Layer 5 of a small transformer language model trained on English Wikipedia (8 layers, counted from 0, width 96).
A neuron's activation on a vector x is SiLU(weights . x + bias), where the dot is the dot product.

Input weights of the MLP neurons that the questions are about. A number n stands for (n - 500) times 0.0014.
n14 (bias -0.028): 444,318,367,306,497,410,453,446,541,431,805,487,409,568,397,573,634,370,442,548,446,466,550,599,861,556,589,547,560,427,555,401,262,473,403,656,436,639,457,378,399,526,573,646,525,595,441,432,326,469,609,552,371,401,506,413,454,585,408,494,500,519,551,568,635,485,314,330,461,565,598,525,599,467,477,397,440,555,449,574,608,277,572,386,697,404,455,497,439,537,534,469,537,599,601,587
n29 (bias -0.036): 466,542,255,323,460,494,605,506,530,442,430,595,418,640,450,304,477,442,430,583,503,494,659,724,587,626,534,441,441,705,427,486,301,486,705,625,570,557,506,407,472,546,674,625,472,378,367,488,338,445,585,416,522,485,372,474,495,645,565,536,596,479,405,581,514,621,383,500,512,488,624,658,442,547,549,506,360,561,432,525,559,449,503,514,442,452,661,637,384,613,412,597,578,551,503,485
n48 (bias -0.025): 341,471,346,387,357,618,431,545,536,412,451,407,500,606,591,416,444,569,304,471,551,387,513,576,535,547,340,382,480,443,313,433,474,525,475,497,478,611,537,516,583,427,426,584,346,559,294,451,583,569,437,609,429,681,689,657,506,608,497,515,561,642,605,695,485,670,632,419,429,660,669,540,466,573,447,548,481,595,412,417,689,482,585,568,463,652,709,675,648,634,472,503,612,373,355,451
n68 (bias -0.019): 416,271,315,632,500,339,487,669,405,490,326,650,416,744,473,376,419,298,324,346,404,464,550,490,412,366,474,480,489,764,460,456,507,510,383,400,443,485,580,253,447,553,457,534,547,517,472,462,360,477,370,581,494,421,704,503,512,771,528,580,312,636,561,653,535,510,277,457,576,630,520,365,563,327,478,472,677,393,481,595,597,510,519,444,503,452,517,439,442,457,725,516,619,500,581,662
n84 (bias -0.043): 451,421,529,500,531,444,518,602,562,627,376,669,550,635,527,453,35,381,585,642,459,760,413,355,351,678,485,367,451,611,432,611,634,673,326,334,682,438,408,195,468,471,467,665,598,403,339,440,387,670,670,341,558,429,457,631,479,568,582,778,563,469,330,430,544,392,552,426,652,670,606,420,580,434,357,650,335,596,452,716,562,417,274,508,489,552,630,616,492,511,523,621,488,355,723,667
n95 (bias -0.003): 254,504,566,569,561,424,529,378,584,569,396,574,479,687,469,308,405,606,451,493,546,474,515,404,580,441,402,528,284,540,379,682,524,450,338,709,478,571,319,563,377,596,405,563,617,417,702,504,567,527,428,474,497,676,629,380,522,403,595,503,511,488,556,670,292,546,440,640,553,407,618,537,686,482,567,649,458,685,354,503,517,470,707,463,388,140,633,463,433,469,591,631,606,305,472,709
n130 (bias -0.049): 496,258,463,458,447,482,515,589,486,787,436,481,634,329,431,345,285,492,684,652,485,438,516,379,732,511,425,508,374,639,291,607,613,753,577,508,597,496,504,441,552,286,378,641,493,384,540,286,403,653,427,464,244,280,504,439,624,418,617,441,430,659,511,391,427,685,524,488,650,504,504,402,483,213,730,514,554,508,419,627,454,455,443,677,605,433,445,471,562,836,709,515,637,441,372,642
n136 (bias -0.059): 317,594,496,569,473,464,542,538,609,483,511,538,544,452,715,624,406,486,362,441,467,415,576,418,568,602,437,410,307,482,418,478,358,590,384,578,618,702,368,556,511,662,544,352,560,493,445,391,540,480,473,548,400,622,510,480,443,656,673,543,378,485,461,610,503,533,318,453,451,316,579,211,565,509,566,558,555,313,451,426,845,577,535,429,520,727,542,358,611,574,477,293,642,339,268,377
n145 (bias -0.033): 295,415,523,506,537,497,462,659,582,596,561,336,494,412,611,598,421,479,459,532,372,520,652,399,643,661,470,669,447,569,448,555,289,533,559,454,439,662,303,433,601,405,526,497,524,296,562,599,307,299,419,439,474,564,365,605,471,437,454,438,370,500,382,409,634,646,551,642,312,534,519,527,374,442,569,658,613,638,422,626,550,618,448,402,546,598,604,576,551,497,576,515,531,428,368,759
n150 (bias -0.040): 593,453,485,505,506,718,500,465,519,411,375,462,255,563,612,442,560,491,440,679,561,447,488,470,475,428,480,761,610,381,303,585,494,475,471,531,585,340,477,568,473,428,668,512,455,542,644,518,564,322,437,666,392,597,605,494,566,587,618,437,509,492,533,473,327,519,450,399,319,531,596,542,469,423,678,543,672,426,359,633,431,500,481,480,489,465,465,531,652,622,419,430,494,544,457,577
n188 (bias -0.018): 460,485,474,424,431,515,389,471,507,372,569,406,621,500,500,486,510,513,483,556,464,549,452,486,475,600,517,613,397,617,559,579,588,562,545,538,508,513,496,481,654,532,442,454,518,593,395,420,493,528,457,377,559,504,435,453,528,487,582,543,427,555,516,570,504,540,610,625,424,470,531,491,595,490,432,557,529,486,589,523,554,482,458,589,571,486,427,486,506,521,426,452,461,415,406,516
n231 (bias -0.017): 512,538,327,260,398,261,430,403,556,555,404,605,404,556,426,371,618,335,553,262,440,516,555,365,549,407,221,421,516,539,586,514,635,414,544,378,523,584,559,428,500,686,543,432,565,608,682,592,641,707,530,524,462,500,571,599,870,457,387,447,538,513,472,567,209,539,367,306,431,559,541,671,467,219,568,668,511,423,411,570,503,413,445,245,329,674,568,729,515,409,449,536,493,496,534,462
n233 (bias -0.021): 489,425,385,424,552,520,437,395,493,674,627,475,570,731,570,613,657,424,553,450,323,568,652,343,481,434,534,553,723,626,542,581,514,436,413,458,662,377,493,561,536,270,593,619,622,395,428,601,510,163,556,458,592,272,518,479,513,653,555,520,454,537,563,487,570,460,421,351,507,729,472,541,638,509,506,608,436,240,584,543,581,238,519,486,497,504,358,593,592,503,755,691,493,463,741,690
n247 (bias -0.000): 534,433,446,459,633,589,367,401,475,500,515,455,393,422,640,488,543,527,425,439,537,394,484,500,398,613,523,446,478,478,533,376,440,572,619,453,565,524,715,540,472,212,541,527,565,500,370,297,483,372,458,586,408,500,594,606,517,604,440,534,457,663,452,474,631,540,527,262,466,547,500,538,245,481,434,444,273,596,626,483,552,549,536,403,438,546,631,697,561,697,349,672,515,552,524,463
n250 (bias -0.041): 310,259,446,453,527,497,464,396,519,462,628,594,469,679,603,470,455,571,406,552,306,600,562,418,707,551,232,635,427,536,554,513,462,317,637,534,454,656,402,598,525,249,573,603,443,582,539,659,660,363,408,519,526,633,232,422,440,403,706,438,542,684,493,526,441,589,433,650,669,565,611,517,383,363,728,539,479,574,404,555,505,537,383,271,551,465,598,569,371,470,587,410,534,464,524,740
n295 (bias -0.063): 496,471,595,409,511,531,564,536,325,415,633,612,303,461,521,627,453,334,543,667,473,465,656,432,732,568,190,334,348,348,480,440,326,749,507,578,510,541,553,504,672,321,364,464,634,504,598,459,750,607,275,487,312,683,413,479,563,510,719,555,336,522,578,493,384,459,230,569,342,361,565,479,577,322,526,658,717,555,503,483,657,538,526,370,461,474,631,492,522,437,563,479,373,562,504,482
n297 (bias -0.002): 364,434,388,465,570,477,553,331,417,541,421,784,188,420,409,491,403,459,462,563,379,475,653,598,697,641,520,562,447,456,500,541,569,637,374,570,587,617,529,401,353,443,503,539,490,280,536,485,529,532,471,615,453,446,721,485,573,551,593,492,704,645,615,539,407,421,572,603,485,450,497,575,431,568,454,583,530,312,540,561,542,551,486,468,379,524,350,606,509,486,426,425,541,376,375,521
n313 (bias -0.031): 289,431,507,294,387,590,602,517,538,533,545,599,628,602,403,448,426,447,753,674,404,598,454,629,445,581,589,581,289,536,556,516,500,542,413,433,686,424,510,445,461,425,482,422,667,343,513,386,513,520,564,500,393,363,555,467,547,552,532,757,644,595,334,353,545,510,173,493,427,560,371,454,376,389,394,528,316,531,403,700,599,585,453,553,507,352,456,457,818,530,526,503,437,439,581,421
n350 (bias -0.021): 438,411,461,556,589,648,487,475,426,416,622,480,539,582,492,434,589,456,674,594,385,442,601,414,546,452,437,613,613,384,471,544,412,519,422,469,459,592,558,468,564,588,681,425,573,518,368,517,576,433,489,612,331,620,733,567,666,440,550,693,423,433,599,444,527,497,471,407,494,536,449,602,500,552,363,545,372,442,387,489,610,609,588,486,360,483,463,428,646,409,585,421,603,554,813,529

Each question shows a token from some text and the vector x that enters the MLP there. A number n stands for (n - 500) times 0.018.

" par": 406,532,510,523,459,503,396,487,517,454,454,459,579,512,522,605,541,466,539,499,488,448,454,528,489,600,525,471,415,559,380,486,535,517,371,470,492,456,562,533,570,479,496,529,495,528,547,474,502,556,503,314,479,609,468,527,453,555,538,548,495,423,534,460,468,524,478,459,546,423,352,445,519,797,491,425,500,464,515,367,313,495,515,421,517,526,488,487,501,441,450,569,527,460,443,436
The neuron with the highest activation: n136

" Cy": 509,501,453,448,491,535,403,467,496,552,547,544,553,574,553,553,575,481,531,554,461,427,479,463,564,595,552,554,476,479,473,510,466,482,535,592,422,447,544,529,504,530,509,511,546,563,457,390,438,495,469,332,501,499,399,444,479,434,508,489,492,396,497,467,478,396,436,479,487,363,366,483,456,803,465,486,557,534,501,354,319,515,544,489,594,534,515,496,475,473,423,418,494,556,511,425
Which two neurons fire most, strongest first? n14, n188

"a": 460,565,501,472,524,403,399,488,457,486,515,468,487,477,484,497,489,504,477,475,511,529,487,540,465,555,539,468,497,494,480,492,512,416,476,505,384,496,545,475,495,537,507,455,473,516,438,530,421,498,386,329,539,529,404,488,535,495,501,400,504,497,521,530,535,514,582,505,505,473,460,492,507,878,542,566,499,502,527,459,223,436,545,508,488,502,500,507,426,522,465,525,514,486,516,490
The neuron with the highest activation: n188

" be": 418,488,496,489,561,462,411,531,416,433,544,512,439,458,522,576,513,496,517,494,400,459,532,446,438,590,488,496,439,537,449,519,551,530,475,504,529,475,610,474,502,391,423,487,417,518,551,487,444,507,478,387,547,496,508,450,427,468,455,576,459,434,525,461,438,482,548,543,459,426,394,523,511,593,461,625,493,477,562,487,122,518,498,528,488,536,498,563,505,495,417,417,501,454,480,467
Which three neurons fire most, strongest first? n297, n188, n145

" 3": 495,509,486,458,501,458,423,501,537,384,503,545,430,512,468,584,524,512,518,409,539,505,492,629,534,476,529,504,545,499,501,479,503,469,461,493,320,485,481,501,511,658,519,509,434,543,539,567,456,521,451,381,505,443,529,460,561,545,506,503,519,360,506,482,468,462,425,499,482,483,461,505,512,644,480,436,560,497,471,432,178,439,520,522,536,509,548,431,442,431,507,452,449,537,516,423
The most active neuron and its activation: n14, at about 1.4

".": 581,540,459,599,559,560,427,520,458,454,516,473,495,417,580,567,452,416,562,555,518,542,430,460,508,512,472,458,511,557,517,499,544,423,499,436,377,480,563,450,526,464,391,454,574,473,507,513,441,516,495,401,553,472,464,530,465,525,500,473,449,507,516,463,595,589,564,392,455,418,324,461,476,568,425,505,480,506,532,629,207,638,487,491,475,453,503,471,484,528,472,614,453,484,527,438
The neuron with the highest activation: n247

" Cra": 499,479,454,467,452,536,423,388,499,445,493,519,450,569,521,633,553,554,457,499,483,437,469,516,559,529,567,494,463,471,482,529,493,464,494,520,475,453,576,517,476,580,516,455,501,454,491,434,472,466,426,381,479,462,501,514,458,489,529,489,444,451,383,490,496,503,446,477,439,402,361,474,476,766,463,416,477,467,532,303,244,530,474,476,513,603,488,393,522,466,454,483,480,446,515,332
The neuron with the highest activation: n136

"0": 539,553,539,501,556,509,386,490,461,488,440,526,481,549,491,554,521,498,431,515,509,528,495,518,458,430,568,471,491,473,481,500,567,531,426,528,380,450,515,439,523,560,583,417,418,549,529,563,475,498,459,418,565,509,477,518,493,582,466,388,464,363,452,491,479,493,459,473,460,548,390,483,492,751,470,495,603,492,481,573,231,478,624,519,490,550,530,403,453,422,510,394,427,574,477,505
The most active neuron and its activation: n150, at about 0.77

"ate": 469,458,480,444,479,519,444,552,558,524,490,494,477,537,560,475,496,464,452,518,514,493,483,460,405,485,498,507,478,485,464,505,565,540,496,514,468,462,502,531,487,459,541,454,488,504,499,493,456,471,549,356,619,569,402,518,471,457,552,450,580,513,432,543,413,447,534,509,538,504,404,536,495,794,506,542,494,531,434,508,171,567,608,542,475,462,460,423,509,561,476,540,464,634,460,416
Which two neurons fire most, strongest first? n150, n29

")": 401,477,484,502,561,494,371,471,437,433,495,491,488,521,490,589,507,525,473,472,466,471,421,544,522,482,499,396,471,518,489,472,504,458,399,425,324,477,534,507,540,457,556,450,468,533,580,495,510,486,418,378,557,517,470,535,411,475,502,434,455,454,531,486,519,520,466,452,508,483,440,519,502,728,475,453,538,566,487,541,195,498,473,482,515,449,539,445,499,471,447,490,425,568,507,552
The most active neuron and its activation: n250, at about 0.38

" collect": 470,484,526,406,539,526,463,520,514,475,462,514,541,501,432,549,460,412,613,520,484,513,444,478,580,496,517,524,456,452,575,492,627,583,435,499,506,495,484,496,531,480,562,480,461,491,519,505,471,560,544,346,627,479,502,463,424,409,527,544,497,424,475,491,408,392,506,497,517,573,436,477,514,735,350,490,471,482,486,452,186,492,520,531,547,516,502,412,518,477,482,547,460,552,509,451
Which three neurons fire most, strongest first? n84, n313, n188

" one": 426,466,506,454,591,513,431,498,522,448,527,515,458,470,483,541,554,468,526,538,482,510,502,553,486,501,509,452,445,445,591,428,555,523,367,438,523,549,499,471,573,508,478,493,462,468,596,570,449,466,564,326,562,514,477,483,569,477,482,545,506,397,470,519,483,467,462,522,394,442,407,550,474,606,525,545,535,488,557,474,149,473,498,542,481,498,501,501,445,452,488,459,462,438,500,324
Which three neurons fire most, strongest first? n297, n231, n188

" Ga": 534,544,507,463,502,492,442,454,480,540,517,508,514,504,528,633,553,524,493,545,499,483,451,574,519,578,571,453,479,509,457,571,454,484,426,512,473,438,535,499,454,599,525,433,531,489,439,473,480,510,464,356,534,541,414,464,506,469,545,509,515,326,417,472,526,426,480,456,443,446,391,437,485,787,477,399,371,484,492,311,312,440,476,478,516,545,491,448,481,507,434,457,552,494,432,408
The most active neuron and its activation: n136, at about 1.2

" uses": 408,496,549,530,559,418,475,521,469,469,514,498,487,493,477,491,492,465,581,501,459,518,492,446,539,540,515,591,498,466,495,510,571,535,500,493,543,546,523,501,476,505,529,477,538,477,504,506,423,534,491,309,549,481,501,464,487,388,506,538,500,449,533,472,513,446,507,528,503,496,454,481,515,685,509,551,492,568,480,512,86,523,548,559,521,473,565,449,435,408,461,509,484,527,519,481
The most active neuron and its activation: n95, at about 1.5

",": 535,448,478,473,517,421,412,570,517,465,422,518,488,551,481,562,467,511,459,463,493,491,484,574,528,500,528,422,455,567,512,504,553,537,482,522,381,439,510,517,513,555,510,537,483,507,585,460,459,561,482,369,479,503,440,382,487,641,462,429,497,521,543,484,559,462,355,559,453,488,444,472,526,493,488,469,600,577,506,420,144,449,492,453,507,533,464,373,467,474,503,482,453,595,482,446
The most active neuron and its activation: n68, at about 2.5

" what": 462,460,566,528,545,523,488,507,522,440,488,547,473,468,477,617,450,515,519,488,488,451,448,437,525,493,528,440,474,520,568,537,571,583,465,521,528,520,524,467,507,456,480,494,541,538,483,495,506,445,506,361,572,510,464,497,521,491,531,566,450,488,501,516,443,451,512,529,516,441,437,456,499,697,473,564,547,427,580,541,106,512,470,450,483,457,404,534,435,489,427,521,541,503,519,339
Which three neurons fire most, strongest first? n297, n188, n84

"8": 498,464,484,525,469,444,415,519,442,377,469,522,464,533,387,515,506,505,430,513,577,476,463,638,458,498,505,498,543,529,476,486,481,472,499,549,299,523,559,398,459,571,523,457,457,515,502,479,489,581,500,410,552,507,520,496,514,519,507,448,502,389,504,499,486,413,411,524,577,509,425,540,559,687,526,473,549,494,463,461,200,501,523,466,494,497,490,480,446,510,563,404,463,529,498,466
Which two neurons fire most, strongest first? n68, n14

"11": 506,525,526,541,554,542,354,500,480,443,407,508,493,561,494,588,503,505,453,531,534,517,472,573,426,439,548,460,477,435,475,491,609,476,481,554,365,403,525,511,551,469,548,370,488,524,539,545,486,461,481,424,552,508,525,519,517,594,472,395,471,349,457,519,474,463,444,473,444,520,398,489,522,706,446,441,559,511,540,558,235,467,571,525,461,542,522,422,517,435,534,396,446,514,475,460
The most active neuron and its activation: n150, at about 1.3

" being": 410,479,500,462,550,443,455,542,459,444,548,514,471,468,501,539,530,496,497,528,402,493,478,474,453,549,491,472,420,541,491,486,525,516,411,505,532,536,523,468,500,379,429,522,434,545,557,503,438,476,452,354,532,536,522,443,420,478,455,507,488,405,556,503,426,441,499,496,490,481,395,541,499,618,469,611,515,523,554,481,114,521,481,524,503,576,485,527,450,525,455,383,475,470,425,456
Which three neurons fire most, strongest first? n297, n188, n145

"head": 499,493,475,555,584,502,402,441,477,507,478,514,455,499,503,541,522,478,429,491,462,498,507,566,543,477,513,487,523,517,511,457,561,534,499,483,453,465,492,520,513,365,427,507,481,540,500,507,460,496,512,350,591,415,481,479,557,499,542,485,526,469,493,501,448,480,422,427,533,494,295,554,529,847,484,467,486,506,515,507,207,501,487,512,528,567,454,490,477,445,474,525,483,559,490,403
Which three neurons fire most, strongest first? n233, n297, n247

" Russia": 442,475,445,427,519,464,405,482,461,423,533,406,579,525,478,495,576,497,477,509,500,447,442,540,520,510,476,455,516,494,503,531,410,499,453,516,396,430,586,527,504,457,447,488,532,493,511,496,423,463,441,332,469,532,419,497,515,475,516,352,513,447,447,523,425,469,462,483,484,454,424,475,549,731,509,394,460,500,521,501,199,472,473,486,501,446,542,499,448,442,485,439,435,590,575,527
The most active neuron and its activation: n14, at about 1.4

"\n\n": 472,501,573,471,572,506,421,502,478,466,488,500,427,496,527,725,563,444,552,439,446,476,549,495,411,459,471,485,495,507,554,493,512,462,462,412,452,407,587,533,543,413,478,480,520,462,537,457,446,599,457,381,527,472,487,470,509,428,504,490,484,439,515,465,440,505,515,474,512,338,285,517,451,501,478,512,518,485,548,549,241,521,561,501,429,526,548,507,432,446,450,498,458,700,483,505
The neuron with the highest activation: n295

"ion": 448,462,528,503,484,453,397,521,535,466,518,412,494,534,524,519,495,476,519,502,463,512,417,552,500,521,479,442,516,482,504,515,585,452,428,394,502,474,525,531,467,437,522,476,488,510,536,541,475,463,509,331,614,543,528,529,533,493,520,460,485,509,522,540,421,498,537,514,587,546,329,527,523,814,496,467,461,491,501,518,191,474,551,529,455,446,429,457,447,484,460,518,439,578,499,475
The neuron with the highest activation: n233

" joined": 426,531,494,581,525,479,413,508,499,477,537,501,579,453,528,453,467,479,474,442,529,491,506,545,516,505,529,556,487,519,492,491,493,588,519,499,558,390,514,428,495,488,556,529,516,446,507,493,376,514,456,328,503,487,493,495,522,415,494,474,464,394,501,531,531,492,515,485,536,508,462,492,522,630,528,417,471,580,454,531,90,491,522,545,417,486,534,521,469,502,491,496,445,507,407,468
Which three neurons fire most, strongest first? n130, n29, n145

":": 441,508,508,542,493,550,486,507,513,480,514,469,531,505,540,598,452,506,506,487,441,533,511,446,481,487,423,525,444,541,505,513,603,518,500,529,365,538,467,561,476,498,446,488,550,545,484,504,489,476,419,397,594,495,403,467,466,505,584,479,521,454,413,472,481,473,522,475,526,497,365,444,489,521,449,505,514,529,535,448,68,517,533,458,511,552,511,478,482,481,529,541,460,556,503,446
The most active neuron and its activation: n250, at about 1.4

"|": 495,578,499,494,513,470,415,490,512,481,509,488,539,505,546,491,588,451,560,392,526,378,498,470,453,538,507,550,498,483,573,486,563,503,409,512,266,439,541,502,458,486,561,503,446,484,502,513,421,460,429,395,475,516,546,498,463,543,437,502,548,489,459,513,421,538,494,480,448,509,428,495,477,507,451,430,452,527,527,497,171,460,485,500,500,502,479,540,419,469,478,450,514,546,541,377
The neuron with the highest activation: n231

" G": 463,544,461,536,552,453,378,408,540,515,407,517,584,557,537,655,453,490,433,455,516,510,492,488,486,532,514,522,493,496,489,492,441,530,458,544,411,459,472,562,481,635,518,473,465,514,510,503,406,558,434,411,508,468,479,490,516,431,532,437,531,366,434,543,515,452,543,509,529,456,456,471,500,790,494,452,528,481,486,260,271,535,452,469,465,529,467,501,485,531,543,530,519,443,422,488
The neuron with the highest activation: n136